Layer 4 of a small transformer language model trained on English Wikipedia (10 layers, counted from 0, width 96).
Take only the direct path to the model's output, skipping the later layers: a vector added to the residual stream pushes a token's score in proportion to its dot product with that token's output vector.

Output vectors of the tokens that the questions are about. A number n stands for (n - 500) times 0.0066.
"ry": 516 425 493 540 604 474 587 423 526 463 472 360 502 591 504 545 475 476 546 594 486 592 480 450 458 605 514 457 424 464 484 452 407 492 498 504 585 379 542 487 471 518 649 483 624 508 573 471 478 461 459 391 351 464 590 549 511 556 558 487 504 548 460 552 516 405 426 473 482 458 444 484 516 533 482 615 447 563 468 469 575 628 610 472 464 480 380 506 513 476 577 464 493 531 455 504
"est": 513 533 563 487 437 469 584 627 576 409 477 537 593 494 497 503 490 437 640 507 531 600 506 552 413 539 426 330 511 461 434 458 477 499 450 542 525 509 536 501 462 422 501 541 456 541 534 558 448 578 472 481 576 495 599 546 364 408 610 520 469 479 593 541 489 467 597 405 473 583 405 462 522 540 493 477 482 471 419 304 429 546 529 487 510 508 434 532 508 506 394 451 536 639 458 576
"_": 194 385 656 398 453 460 711 683 438 347 59 313 756 547 949 336 377 474 359 800 577 480 372 597 314 968 786 228 545 252 372 272 623 470 875 225 309 621 403 721 888 792 652 262 826 323 313 312 570 523 208 586 322 330 517 811 797 367 653 377 720 688 523 611 68 775 329 134 677 370 58 574 472 718 467 689 443 848 696 268 295 295 723 650 420 27 691 478 647 562 697 222 311 751 295 675
"m": 540 456 401 690 557 429 534 505 495 549 570 626 545 541 482 474 543 479 586 510 555 555 499 458 520 540 528 556 631 518 433 532 454 519 512 454 543 560 495 494 526 438 480 488 417 449 446 547 452 475 424 555 438 558 439 393 530 524 378 411 439 420 581 595 421 502 452 449 533 454 502 413 577 484 577 498 378 551 474 504 441 548 516 505 547 485 381 523 522 429 567 552 488 502 466 489
" her": 442 409 425 498 436 554 461 528 475 502 392 492 525 591 600 427 500 418 568 535 477 478 563 515 403 499 467 530 550 545 502 438 548 553 515 409 516 510 476 525 478 454 502 508 568 479 572 535 511 473 482 529 511 448 451 547 635 574 509 403 578 515 426 553 481 400 500 473 507 478 418 539 482 580 535 541 480 515 531 525 447 405 496 557 518 502 458 495 543 567 505 459 578 477 401 575
" series": 539 459 453 461 421 429 578 492 576 541 430 399 524 464 603 475 488 508 494 552 617 466 513 452 398 511 492 435 459 552 474 499 547 474 605 494 428 528 474 504 512 524 540 463 554 544 526 464 524 435 410 525 462 532 528 439 491 559 530 421 480 536 514 543 385 418 510 455 476 540 427 533 599 468 494 530 460 599 550 527 426 419 540 548 492 445 576 472 507 520 467 476 621 615 544 499
";": 464 460 521 549 470 595 562 438 437 480 480 495 491 472 500 523 447 595 509 477 412 562 561 480 519 492 494 500 460 547 556 552 529 524 623 651 512 479 504 495 420 438 467 482 470 510 503 420 494 497 486 494 531 445 603 582 449 592 526 459 472 459 463 439 528 553 471 477 556 517 562 482 531 494 485 570 453 442 544 541 473 456 509 485 492 506 483 584 470 438 401 438 411 512 508 507
"See": 494 537 616 345 482 437 581 495 578 471 497 491 597 413 598 324 485 492 551 470 453 426 496 430 546 607 468 464 592 545 448 494 582 441 558 478 466 550 538 559 574 532 468 522 459 382 548 500 541 609 382 423 520 506 319 494 571 504 589 404 517 514 429 537 464 632 506 453 447 457 476 467 568 498 427 506 529 494 553 462 550 520 521 546 477 507 495 600 456 482 529 538 376 514 471 535
"pe": 430 528 554 465 605 516 444 508 484 472 462 558 495 456 543 453 471 625 555 450 518 475 520 569 593 584 475 448 512 476 496 487 560 462 537 518 415 595 431 496 666 544 488 458 530 465 460 582 563 482 610 536 416 464 581 454 495 475 497 441 535 514 534 613 254 477 549 490 438 404 493 473 410 486 479 644 517 465 466 532 462 509 549 472 550 521 346 484 575 432 602 473 477 396 492 438
"ers": 448 437 557 621 526 479 539 520 622 451 422 539 666 506 553 481 435 580 524 458 450 473 519 412 529 541 509 515 435 611 506 472 482 529 480 582 425 556 545 498 649 595 556 518 679 461 370 510 477 498 450 496 423 520 441 569 489 600 532 383 478 544 545 508 533 438 496 635 500 450 419 464 482 456 513 396 401 479 487 381 479 464 487 531 585 410 416 405 515 420 437 439 597 522 515 527
"ct": 397 575 495 487 501 503 441 386 476 488 480 453 529 565 516 296 590 448 546 571 569 486 547 551 417 555 559 461 447 477 426 476 651 408 519 476 488 435 485 528 553 446 553 472 539 475 331 566 600 503 498 651 507 579 636 557 622 354 521 561 635 439 637 571 469 498 527 352 522 501 365 428 508 480 526 387 534 556 513 498 471 475 517 501 514 503 433 506 464 555 396 486 575 446 530 455
"ment": 445 500 506 450 612 523 561 419 600 402 534 499 442 589 515 440 569 618 571 507 474 481 538 416 432 591 638 480 485 482 523 610 500 405 511 404 377 389 449 502 544 531 483 476 591 482 381 557 438 490 588 351 462 385 663 502 526 568 481 397 530 439 638 604 531 468 531 430 449 460 484 595 413 426 544 477 510 540 537 405 539 441 598 594 539 477 528 502 434 435 448 428 535 535 478 595
"way": 482 502 553 525 530 591 585 592 570 420 550 435 473 528 555 530 379 545 546 433 605 553 501 421 553 558 579 401 433 510 439 461 583 504 511 357 373 538 618 502 486 558 450 502 524 466 472 550 488 424 440 534 442 479 521 556 409 517 392 378 571 393 426 514 482 489 591 489 524 512 504 535 596 594 509 584 372 569 452 374 459 504 562 527 333 551 471 531 589 562 508 461 459 512 482 498
"O": 187 385 657 404 453 461 712 683 432 347 58 306 757 548 950 336 371 474 352 801 578 480 372 598 320 970 793 228 545 246 372 279 624 471 877 225 302 616 403 718 889 793 653 262 827 323 320 312 570 523 207 586 322 330 517 812 798 367 654 377 721 689 523 612 67 770 329 134 678 370 57 575 472 719 467 684 443 850 697 261 301 295 718 651 420 35 692 484 648 562 698 222 310 752 289 670
" such": 498 506 499 485 554 550 422 520 536 420 384 548 459 515 593 373 520 530 432 501 518 561 448 522 475 462 517 527 657 417 455 507 551 503 507 472 547 569 504 510 492 530 498 445 560 409 420 505 423 527 413 478 396 487 441 584 612 530 656 462 558 456 439 501 452 468 491 486 490 462 375 536 544 566 616 591 570 536 572 471 486 487 523 531 530 438 517 570 483 414 442 509 438 482 527 499
"leg": 509 485 564 543 566 485 446 537 476 419 515 434 512 566 567 453 533 460 566 395 416 440 392 500 537 587 649 388 498 444 447 533 586 447 469 658 342 577 411 520 514 469 485 445 572 503 475 585 482 501 403 528 463 501 436 435 449 480 533 475 619 473 497 574 451 492 461 550 435 460 496 533 625 501 501 522 480 453 468 481 401 499 553 496 506 539 530 539 489 637 540 543 523 509 483 534
"on": 561 491 485 504 526 492 543 447 520 453 503 563 520 590 443 572 497 568 458 395 573 504 554 510 567 559 507 459 454 512 525 523 430 511 474 537 518 553 427 489 456 502 526 539 467 482 575 544 432 413 496 519 471 590 451 553 424 579 499 449 578 510 592 391 398 525 374 426 446 508 557 385 579 456 548 435 544 542 518 383 516 475 474 489 509 418 443 463 506 658 502 501 543 423 429 671
"•": 369 493 654 382 448 538 472 508 459 472 468 409 565 501 595 537 427 586 529 407 368 526 458 543 514 596 480 424 520 509 484 565 544 438 488 368 599 629 519 567 543 555 447 485 574 425 463 478 470 583 474 458 475 541 417 589 587 559 408 517 557 495 531 499 512 637 395 429 453 465 534 564 524 480 475 468 432 505 535 533 538 570 454 472 415 487 614 517 573 489 520 503 423 525 377 495
"L": 465 509 517 477 436 498 538 540 461 502 506 477 591 475 505 505 502 399 443 468 583 502 480 444 431 581 569 456 531 541 558 525 543 506 418 573 451 476 527 501 496 449 517 452 478 462 481 489 404 570 448 456 541 535 510 509 490 460 597 469 458 482 431 465 456 516 579 505 445 503 515 483 474 569 464 437 565 512 565 493 584 465 542 505 513 482 523 497 531 546 496 496 568 488 533 490
"gar": 484 450 553 558 469 573 477 567 591 425 491 422 530 518 465 490 524 513 537 642 490 479 433 511 444 588 434 463 547 321 481 454 549 442 555 441 446 399 534 506 627 555 546 451 506 441 378 494 490 511 554 591 499 508 450 521 481 560 430 488 536 498 493 557 474 454 539 439 519 497 496 473 345 488 473 599 456 510 563 517 476 596 522 583 423 489 482 454 496 640 577 519 459 492 443 548
"ip": 456 463 587 555 600 548 415 568 393 395 457 533 540 534 444 451 447 506 535 445 387 464 451 518 446 553 537 487 497 501 348 537 474 493 421 458 481 532 499 511 480 476 550 517 593 451 554 459 532 456 482 512 505 505 423 533 483 556 512 589 690 631 560 604 439 531 591 450 627 466 550 480 513 497 472 525 387 544 516 359 394 511 522 467 575 377 440 534 559 487 542 423 514 567 613 408
"ß": 426 474 513 572 496 380 525 561 464 381 499 431 561 639 662 294 429 513 464 584 636 433 485 528 370 603 457 372 537 450 432 490 520 443 413 390 430 500 377 520 541 600 542 438 558 436 380 387 570 598 481 581 590 531 544 534 589 439 554 610 494 546 496 632 377 559 468 484 511 447 451 550 409 491 507 457 541 626 627 505 540 560 675 602 426 438 604 381 527 387 562 505 445 423 432 560
"hen": 434 587 383 495 569 599 490 553 473 382 417 543 466 584 528 496 500 495 468 424 483 358 600 571 504 618 448 542 397 466 519 491 451 535 480 438 563 682 423 518 517 661 549 456 438 460 501 516 550 462 394 460 346 519 613 558 605 560 540 523 537 599 489 411 429 525 469 369 481 412 461 514 356 532 485 543 523 526 656 520 463 529 451 534 419 422 527 457 539 574 472 552 554 482 441 543
"com": 450 478 580 479 603 521 554 533 470 411 557 492 494 477 543 494 604 552 512 507 366 450 499 472 591 516 571 520 472 604 493 412 496 488 459 453 476 510 390 523 401 542 554 532 476 498 523 503 419 452 562 506 464 513 347 490 423 456 545 485 543 533 429 567 447 452 446 443 506 556 515 546 603 626 536 564 532 469 475 453 457 480 481 526 503 553 494 488 473 557 459 534 490 481 478 545
"ce": 448 542 486 497 585 435 528 463 501 468 619 529 479 536 527 444 541 532 482 548 429 536 465 533 496 548 566 467 485 572 470 517 614 473 485 581 496 489 522 502 523 441 419 541 480 545 488 575 431 495 539 584 421 528 582 548 518 439 535 467 436 517 479 481 351 549 522 503 476 441 413 500 456 651 617 535 513 411 496 412 442 548 484 554 394 592 326 373 543 523 515 495 487 476 490 467
" you": 485 399 480 489 454 411 457 580 473 488 375 572 512 562 558 501 406 425 512 557 547 419 486 479 356 505 533 566 546 436 499 488 568 530 464 501 442 571 539 527 452 628 573 508 536 545 509 487 586 454 474 482 529 479 469 493 682 443 423 434 547 467 468 515 456 545 500 490 475 442 397 522 461 556 528 531 510 524 590 481 487 502 471 540 527 524 499 589 542 517 547 366 504 531 452 517
"ễ": 406 361 422 502 586 487 621 517 347 476 313 507 575 533 641 396 520 406 298 498 635 393 359 662 495 676 651 476 583 417 394 480 540 471 675 448 369 482 447 549 531 602 577 542 676 465 407 410 526 490 504 556 500 418 522 511 593 349 593 344 499 503 505 618 486 540 384 422 577 461 427 470 527 482 502 527 517 502 580 375 452 581 448 597 464 413 499 520 655 490 481 535 461 634 425 710
"q": 573 465 521 447 512 527 476 476 428 411 513 444 540 419 525 497 531 557 537 612 518 514 474 464 535 546 558 482 591 504 524 412 518 495 566 486 454 506 505 513 523 591 423 514 443 506 435 519 510 487 431 637 509 533 435 484 499 357 527 473 546 577 526 539 456 528 480 428 632 466 491 425 519 459 495 446 417 497 535 540 516 540 448 484 501 460 524 463 521 385 460 510 594 487 574 515
"ci": 474 435 539 428 557 496 457 451 433 450 572 538 516 491 486 399 566 526 551 507 339 476 551 541 435 593 636 484 572 571 538 524 591 454 444 576 530 560 458 508 460 481 603 540 559 443 515 534 532 453 551 520 446 524 409 460 528 582 536 503 638 427 531 448 345 501 427 442 431 408 427 506 448 518 622 453 510 501 542 523 488 460 443 607 493 503 496 400 543 456 507 574 494 503 464 489
"ved": 579 425 561 494 552 482 488 579 464 402 482 297 515 553 550 392 488 528 506 619 549 421 518 544 521 613 449 387 494 493 502 425 459 527 526 410 625 525 419 511 571 475 566 435 516 559 416 497 498 405 555 504 426 431 573 514 624 546 481 579 497 457 597 605 488 489 482 597 452 486 421 476 560 614 584 549 480 465 548 388 515 443 495 479 431 397 425 440 499 476 523 483 444 506 552 612

Each question shows what one neuron of this layer's MLP adds at an activation of 1. A number n stands for (n - 500) times 0.00097.

n39: 580 494 470 533 536 589 432 559 512 732 488 595 559 386 484 566 209 348 493 412 372 681 526 619 476 617 500 588 625 537 428 550 370 441 410 480 619 624 554 649 588 506 717 494 315 596 478 493 247 494 650 428 609 769 445 349 784 394 497 518 452 522 572 591 375 569 461 644 476 574 348 319 408 456 369 412 527 346 409 561 332 579 420 413 448 421 368 428 615 604 462 439 413 533 394 567
Pushed up most: "m"

n368: 335 432 345 335 434 397 421 598 433 756 535 404 533 462 467 652 435 562 572 418 476 356 492 531 549 446 584 623 317 514 563 488 592 619 681 367 565 519 630 497 437 544 547 521 468 436 469 615 420 500 500 521 495 447 577 472 531 600 356 451 362 513 497 537 512 473 525 569 358 413 585 619 347 477 664 563 349 358 394 508 358 413 608 494 442 586 542 621 513 585 562 598 457 495 598 495
Pushed up most: "way"

n58: 468 461 433 546 497 555 390 686 476 427 342 335 452 342 364 418 354 657 640 435 587 414 247 301 427 471 603 456 463 484 479 551 535 433 562 533 547 611 564 692 510 580 398 519 543 362 722 542 379 497 465 476 515 523 601 462 458 509 537 527 509 664 500 474 463 433 414 601 594 656 469 373 416 350 596 474 562 650 487 609 487 456 410 474 339 327 510 509 555 753 404 719 690 532 710 619
Pushed up most: " series"

n173: 505 564 446 362 463 526 626 440 432 459 558 523 412 559 365 469 339 529 565 450 483 432 444 432 515 520 642 452 497 555 637 573 651 432 661 615 631 542 429 304 594 566 378 456 478 540 575 466 627 366 311 449 519 506 590 477 434 359 470 609 619 694 575 523 461 339 562 384 500 373 497 500 533 491 577 317 494 494 579 608 577 490 450 543 590 389 454 688 387 629 549 678 458 433 387 389
Pushed down most: "ers"

n50: 444 524 484 568 217 547 661 437 480 575 542 520 538 475 385 523 363 689 512 647 518 397 687 793 513 478 414 565 530 436 441 536 457 459 469 392 620 497 494 394 419 518 481 667 415 629 515 449 469 383 523 374 467 468 413 342 443 583 653 477 494 497 494 446 576 684 703 362 537 713 225 574 543 510 634 561 587 541 571 427 451 419 594 312 574 513 537 469 574 322 424 543 388 457 428 355
Pushed down most: "leg"

n184: 445 640 504 424 447 608 609 535 624 381 325 621 358 511 549 437 430 312 633 292 571 382 582 577 358 724 486 530 329 644 507 500 370 451 448 405 545 432 456 340 385 568 313 526 145 354 525 535 630 613 416 299 188 666 394 616 434 601 601 428 724 352 457 566 464 771 523 569 619 539 651 672 370 640 634 477 618 263 669 332 452 380 537 442 519 734 546 437 391 408 662 586 549 517 631 524
Pushed up most: "hen"

n168: 408 437 394 557 530 674 479 664 674 277 666 486 664 446 476 544 626 562 620 483 627 373 613 573 534 556 543 563 693 392 474 530 386 503 541 421 426 515 665 582 522 503 364 427 550 454 452 393 361 598 525 561 606 512 443 483 420 586 453 585 450 637 377 571 688 375 494 624 400 577 473 519 441 592 306 531 382 411 422 541 563 336 371 475 410 384 330 426 649 435 512 331 434 461 431 626
Which three tokens does it push up most, strongest first? "gar", "ers", "way"

n40: 543 320 305 543 372 404 406 600 490 531 606 724 585 500 515 430 399 640 606 514 726 529 334 603 572 513 465 438 465 571 336 539 541 763 317 251 565 537 662 608 412 469 629 443 240 385 438 496 371 402 480 683 577 719 507 304 399 651 367 445 435 511 357 477 376 571 471 496 490 751 522 335 439 406 396 474 776 452 311 425 581 463 378 687 416 470 588 493 462 325 628 637 591 648 717 546
Pushed up most: "m"

n336: 542 408 523 584 420 699 275 658 547 570 464 716 450 563 725 390 303 429 383 404 350 487 611 436 445 677 525 411 436 486 637 369 552 517 438 423 487 677 645 587 479 569 534 458 643 480 632 683 547 520 451 532 449 693 440 540 371 369 291 353 490 503 541 384 521 568 400 657 405 653 487 374 640 544 607 277 641 551 424 526 346 512 598 370 457 507 435 436 627 516 539 333 420 369 666 351
Pushed down most: "ment"

n102: 335 665 438 500 550 417 345 429 387 380 375 452 209 459 561 538 482 442 497 505 462 417 393 515 518 463 455 564 475 672 517 461 535 747 410 531 596 485 509 574 463 456 402 365 503 577 675 407 467 503 570 576 374 482 462 419 729 592 549 558 451 609 444 588 634 520 527 494 467 506 360 730 629 675 491 582 552 342 479 379 429 432 468 482 383 408 513 535 649 632 520 471 668 419 511 589
Pushed up most: " her"

n339: 418 594 541 473 473 527 524 571 598 573 553 537 492 516 519 382 522 578 406 418 395 470 458 573 559 537 699 401 510 635 508 433 652 511 513 351 685 436 528 469 427 568 397 304 406 533 548 413 530 359 537 588 590 478 495 327 505 624 339 472 418 615 500 376 540 609 457 443 411 544 574 646 613 486 461 334 600 535 319 561 517 522 421 511 431 446 529 480 369 673 536 407 564 502 454 366
Which two tokens does it push up most, strongest first? "•", "com"

n261: 619 509 701 433 442 480 398 448 407 527 538 559 552 462 465 394 490 425 371 399 639 516 247 464 300 623 558 363 371 563 552 460 649 487 339 628 592 593 556 569 296 488 506 682 550 458 533 676 558 573 423 506 571 572 343 432 566 434 601 470 468 569 726 883 329 435 616 300 606 549 608 385 390 510 447 573 520 465 520 497 385 467 453 595 634 558 549 456 466 644 406 399 630 435 383 511
Pushed down most: ";"

n350: 571 361 750 528 602 548 338 582 354 617 472 497 665 338 503 351 490 712 371 494 417 442 617 521 482 496 500 540 523 437 519 342 648 585 407 297 483 602 552 662 507 398 630 579 573 548 786 645 531 264 438 627 549 486 439 603 490 447 533 510 607 467 620 535 478 444 190 454 553 542 375 287 513 441 497 311 363 254 352 583 407 380 450 493 608 661 681 500 565 366 606 530 494 394 568 506
Pushed down most: "ment"

n48: 573 456 659 385 506 528 420 478 558 526 567 627 469 645 411 338 722 491 441 391 281 581 555 513 616 403 441 355 375 818 527 442 555 531 497 429 576 593 383 482 658 430 397 476 391 412 544 532 463 734 688 452 536 440 451 414 427 439 591 593 360 497 462 497 553 467 540 437 409 640 442 436 488 729 418 577 590 629 529 494 422 523 436 690 386 378 649 571 376 526 554 445 443 278 432 470
Which two tokens does it push up most, strongest first? "com", "See"

n211: 438 565 533 556 539 484 642 480 479 480 485 423 595 577 429 503 507 315 399 506 608 451 494 477 662 432 401 313 712 577 630 599 413 497 449 649 494 552 456 589 443 375 464 535 570 441 651 272 451 606 643 469 457 421 474 500 606 541 490 283 775 396 463 537 497 497 155 556 318 460 526 540 478 670 490 688 658 315 382 567 422 461 338 596 471 553 365 500 605 524 475 532 413 718 369 369
Pushed up most: "ễ"

n377: 456 646 382 578 546 509 482 761 540 420 456 536 382 534 439 413 481 706 555 500 382 420 367 512 653 379 596 457 485 345 477 618 585 426 479 477 597 629 559 465 510 462 404 425 680 456 448 613 549 470 579 553 509 409 442 526 572 397 295 474 337 509 547 677 409 497 528 544 616 544 598 456 638 342 368 624 532 396 529 721 277 400 626 415 506 662 570 342 503 330 557 606 339 396 565 429
Pushed up most: "pe"

n122: 399 638 643 384 510 558 628 171 630 447 607 420 497 645 476 404 382 525 409 798 510 612 427 397 335 343 397 554 438 576 177 561 572 588 606 316 467 531 497 496 511 678 452 559 784 490 285 441 422 534 702 539 506 586 642 397 469 370 460 443 487 497 400 448 504 556 453 572 603 434 500 503 602 472 417 413 265 541 384 656 504 550 570 500 554 671 467 540 487 506 618 530 444 621 435 576
Pushed down most: "hen"

n210: 536 614 552 497 400 350 545 463 551 580 575 440 365 378 474 343 619 460 588 555 542 448 522 463 592 434 576 630 536 424 546 426 452 551 340 530 430 420 437 328 607 578 552 789 592 390 532 509 483 633 437 445 361 350 690 621 547 483 405 648 466 392 473 453 533 580 520 508 379 413 610 614 405 430 559 509 606 609 650 416 518 518 483 555 568 425 730 594 429 439 489 469 424 335 530 360
Which two tokens does it push up most, strongest first? "ment", "ß"

n248: 606 325 615 455 488 723 456 485 579 491 476 655 349 378 456 438 374 546 409 557 388 532 393 387 436 564 489 532 458 425 559 487 432 600 702 414 535 215 435 467 592 610 468 254 483 604 591 548 397 451 513 461 371 592 360 346 563 676 483 409 621 517 525 657 575 469 547 644 492 512 422 395 511 581 523 476 576 413 373 448 608 552 523 434 552 630 682 559 461 549 580 607 414 400 486 495
Pushed up most: "gar"

n118: 458 534 712 332 546 146 333 695 490 530 410 542 601 628 489 444 504 610 375 351 318 522 669 633 630 355 354 468 455 471 708 577 566 536 714 448 489 611 534 374 452 369 414 497 347 395 419 547 511 479 615 383 388 580 272 665 277 388 556 577 553 587 340 588 671 435 343 431 516 489 574 372 549 478 517 423 651 535 574 454 522 364 734 679 543 392 636 588 486 594 663 511 421 261 531 583
Pushed down most: "ry"

n191: 485 378 598 593 313 399 531 558 513 452 382 422 638 537 644 586 651 436 494 276 394 443 508 543 592 688 554 554 560 462 552 531 619 352 500 652 452 412 508 669 278 481 457 442 630 572 629 543 408 621 555 484 614 529 409 524 430 520 408 457 427 597 668 447 512 459 628 497 406 500 534 675 497 453 478 541 438 422 344 612 437 400 567 523 243 431 453 500 522 519 381 475 587 573 413 444
Pushed up most: "leg"

n278: 571 440 342 584 428 363 587 369 534 610 359 500 628 425 551 453 438 461 373 589 343 379 539 463 378 570 543 335 488 481 434 462 701 669 541 582 622 343 375 421 694 401 327 579 615 592 526 488 509 551 710 529 606 476 548 350 466 577 630 602 450 541 606 388 519 299 566 520 544 361 521 590 550 355 453 556 671 394 335 571 434 458 638 420 437 610 681 472 566 480 585 429 472 445 509 516
Which two tokens does it push up most, strongest first? " series", "ß"

n148: 500 519 389 429 422 789 390 656 505 485 468 659 327 514 335 441 441 467 384 489 586 374 640 609 349 507 406 650 461 634 608 648 535 357 737 342 534 459 551 331 527 402 512 622 557 559 481 491 424 402 414 494 419 447 433 495 619 389 560 629 489 446 481 389 531 520 681 450 532 441 448 389 472 610 574 602 590 522 506 400 564 540 491 426 393 606 633 503 622 571 475 423 476 425 366 427
Pushed up most: "hen"

n142: 313 338 524 478 533 533 423 430 520 469 584 434 721 613 342 508 433 651 668 483 559 491 630 391 572 656 383 542 658 586 363 554 261 551 529 494 296 512 587 568 463 539 455 553 553 306 608 585 395 500 382 500 534 366 452 478 399 524 482 605 535 439 540 531 475 526 578 532 359 592 405 349 491 561 779 506 416 507 435 456 535 567 418 614 631 494 641 484 420 421 515 340 564 522 572 353
Pushed up most: "ers"

n105: 407 415 443 772 586 517 503 537 534 421 357 579 490 447 441 627 314 611 450 377 588 523 497 517 586 519 535 411 671 510 389 405 270 540 451 600 598 404 292 707 514 494 607 577 355 597 638 524 453 703 384 465 408 591 467 451 456 633 432 556 604 432 657 446 388 526 513 471 296 449 320 429 678 361 574 418 599 409 740 598 340 589 367 646 599 483 345 382 629 531 584 363 454 509 595 420
Which two tokens does it push up most, strongest first? "on", "m"

n60: 658 593 509 409 622 525 558 515 571 535 635 402 584 476 457 343 350 711 540 421 542 426 461 395 535 316 663 497 612 591 351 555 662 430 470 417 394 365 533 754 519 543 463 357 569 519 503 587 583 403 635 420 357 596 491 494 419 491 467 529 352 476 471 538 152 367 429 609 455 384 579 434 605 478 467 522 437 480 519 476 571 568 461 528 430 559 573 536 626 669 589 645 382 579 295 426
Which two tokens does it push up most, strongest first? "way", "pe"

n208: 494 545 383 469 568 510 391 514 283 475 164 291 590 334 364 378 661 525 626 506 480 359 540 417 362 520 386 388 720 437 621 399 472 777 550 543 396 592 497 531 511 615 514 490 483 576 539 604 579 453 535 474 438 420 534 516 486 483 675 587 567 354 552 535 794 447 507 316 497 563 385 395 620 535 393 641 567 796 521 460 708 592 273 441 527 528 574 312 435 449 454 581 632 556 438 448
Pushed down most: "ce"

n121: 479 363 447 402 536 493 546 360 485 417 337 386 490 474 618 521 702 626 316 637 183 719 513 457 500 313 422 379 522 517 638 447 378 339 717 548 399 642 436 541 329 336 540 471 474 547 491 497 573 327 527 608 387 553 503 460 578 607 490 453 542 282 597 666 497 516 381 617 494 402 516 622 413 527 645 707 582 504 480 523 427 631 552 530 415 490 654 633 786 438 442 568 530 530 412 488
Pushed down most: "L"

n8: 506 729 446 443 419 452 447 665 430 503 404 491 709 628 718 411 413 515 519 593 380 551 432 440 425 489 533 690 666 690 563 517 544 685 568 264 543 462 567 371 415 653 541 445 424 586 500 541 664 428 607 518 329 484 619 509 394 475 432 601 525 460 291 613 597 352 462 476 402 340 559 361 518 494 460 607 552 376 519 417 549 462 362 584 391 583 421 486 497 435 680 283 529 440 602 351
Which two tokens does it push up most, strongest first? " you", " her"

n84: 506 512 313 515 558 549 571 404 625 561 526 485 609 571 400 339 643 549 415 681 621 480 481 536 717 421 494 474 737 557 186 325 394 412 449 589 632 666 384 415 670 417 497 570 243 536 435 434 507 484 461 390 410 483 474 383 543 324 314 580 506 611 475 637 521 475 464 556 419 460 519 393 541 433 564 527 389 696 530 433 592 455 510 580 587 339 482 610 596 427 522 625 422 431 799 552
Which two tokens does it push up most, strongest first? "m", "ved"

n26: 395 599 392 704 473 335 484 628 395 451 505 407 514 404 467 556 539 562 420 452 500 508 546 595 489 519 529 719 365 429 613 505 462 307 354 497 639 412 606 494 454 490 589 516 623 391 516 450 600 473 583 391 555 522 552 513 520 546 581 420 481 396 463 373 468 457 368 640 657 444 525 466 524 593 473 557 375 642 375 495 460 380 570 649 536 472 707 671 408 513 489 647 553 581 532 431
Pushed up most: "ry"

n155: 378 503 340 556 274 486 513 522 608 461 473 478 500 374 620 544 456 616 519 475 442 530 532 631 517 618 390 599 358 475 629 493 368 557 545 497 404 427 523 359 576 358 242 487 539 563 525 489 438 543 441 451 407 525 535 440 723 476 397 477 590 408 436 572 417 620 368 456 470 624 441 470 655 588 563 503 408 465 500 550 557 622 463 630 647 565 647 646 487 497 547 412 550 433 490 471
Pushed down most: "ip"

n174: 442 510 544 500 513 408 414 476 372 91 567 534 392 520 607 580 781 391 550 394 572 527 348 537 566 651 602 414 452 462 420 515 469 782 365 384 500 493 552 393 598 506 382 467 627 551 468 473 631 583 515 490 401 486 500 333 229 665 543 611 355 428 455 424 432 471 675 307 352 469 341 497 307 493 559 745 545 592 379 553 605 543 657 500 530 459 493 598 612 494 620 566 676 540 532 596
Pushed down most: ";"

n0: 546 524 529 503 478 430 553 388 450 612 688 486 599 346 421 425 487 527 614 430 612 357 438 561 398 694 524 437 415 785 455 517 427 437 453 457 562 478 595 320 678 470 653 460 300 484 437 632 656 600 410 448 319 574 522 532 487 441 360 315 746 663 506 493 497 540 449 628 517 351 415 484 346 581 540 458 569 590 349 469 457 512 389 458 516 510 490 578 714 515 313 235 625 602 485 503
Pushed down most: " such"

n306: 461 556 507 479 549 357 184 407 482 575 606 491 401 415 526 734 420 534 520 527 477 493 594 411 602 473 553 373 377 463 531 488 591 464 452 469 468 595 275 705 340 506 635 455 506 573 351 563 553 458 636 550 550 420 271 364 466 587 268 525 374 522 434 510 622 712 392 566 476 520 568 625 529 534 423 517 419 421 456 535 493 436 606 272 731 444 550 359 697 472 640 558 578 693 346 649
Pushed up most: "•"

n206: 480 503 387 458 664 586 473 547 426 443 468 655 594 669 394 503 710 556 533 467 546 685 346 367 543 452 479 473 497 382 552 613 482 538 314 394 519 412 577 360 608 533 602 503 524 419 539 567 500 454 508 410 448 519 434 409 464 505 422 539 449 391 495 463 491 587 646 574 528 478 595 452 636 489 722 554 372 329 472 468 373 640 409 542 614 433 664 518 578 469 404 473 490 505 274 444
Pushed up most: "m"

n59: 509 613 338 480 597 359 404 461 587 574 468 420 219 532 715 583 312 533 377 566 601 526 449 529 420 272 475 587 608 573 571 451 401 636 614 608 497 468 379 496 460 461 607 450 519 784 631 369 494 602 482 475 620 457 394 262 411 497 674 418 608 528 399 576 510 338 400 602 408 328 404 467 673 427 532 510 583 687 490 567 470 410 437 520 651 458 774 541 454 461 547 595 488 621 503 370
Pushed up most: " series"

n341: 676 441 630 542 500 507 418 573 429 669 381 398 520 543 431 285 483 546 741 402 468 593 662 587 359 550 578 428 532 554 361 515 680 328 477 597 363 275 529 492 510 537 520 590 378 500 260 658 434 490 615 313 699 497 431 546 453 568 568 441 640 590 396 507 496 669 414 440 518 594 412 449 461 608 403 520 357 341 517 451 739 436 719 480 516 657 324 355 393 503 574 406 618 539 434 456
Pushed down most: "hen"

n134: 588 462 480 508 529 459 403 381 551 551 580 403 581 548 637 503 418 626 583 370 548 512 379 746 646 576 525 506 456 600 429 559 338 380 494 566 390 615 475 614 733 573 581 383 573 375 500 456 526 506 521 470 516 686 486 434 330 477 311 616 458 389 527 335 549 519 486 577 355 541 324 515 623 371 531 429 346 544 444 556 437 511 402 459 591 454 556 455 445 441 522 277 614 518 604 587
Pushed down most: " her"

n301: 467 433 458 531 544 369 452 542 557 421 553 367 456 599 515 502 401 443 563 408 579 593 522 333 571 514 620 616 386 657 660 528 577 519 483 490 606 278 458 475 497 507 539 457 533 507 493 418 356 519 605 451 470 470 565 617 577 469 452 608 505 573 586 520 363 397 534 542 487 480 527 328 597 495 614 640 487 505 550 440 497 563 662 448 529 409 455 556 458 518 502 514 357 429 444 409
Pushed up most: "ry"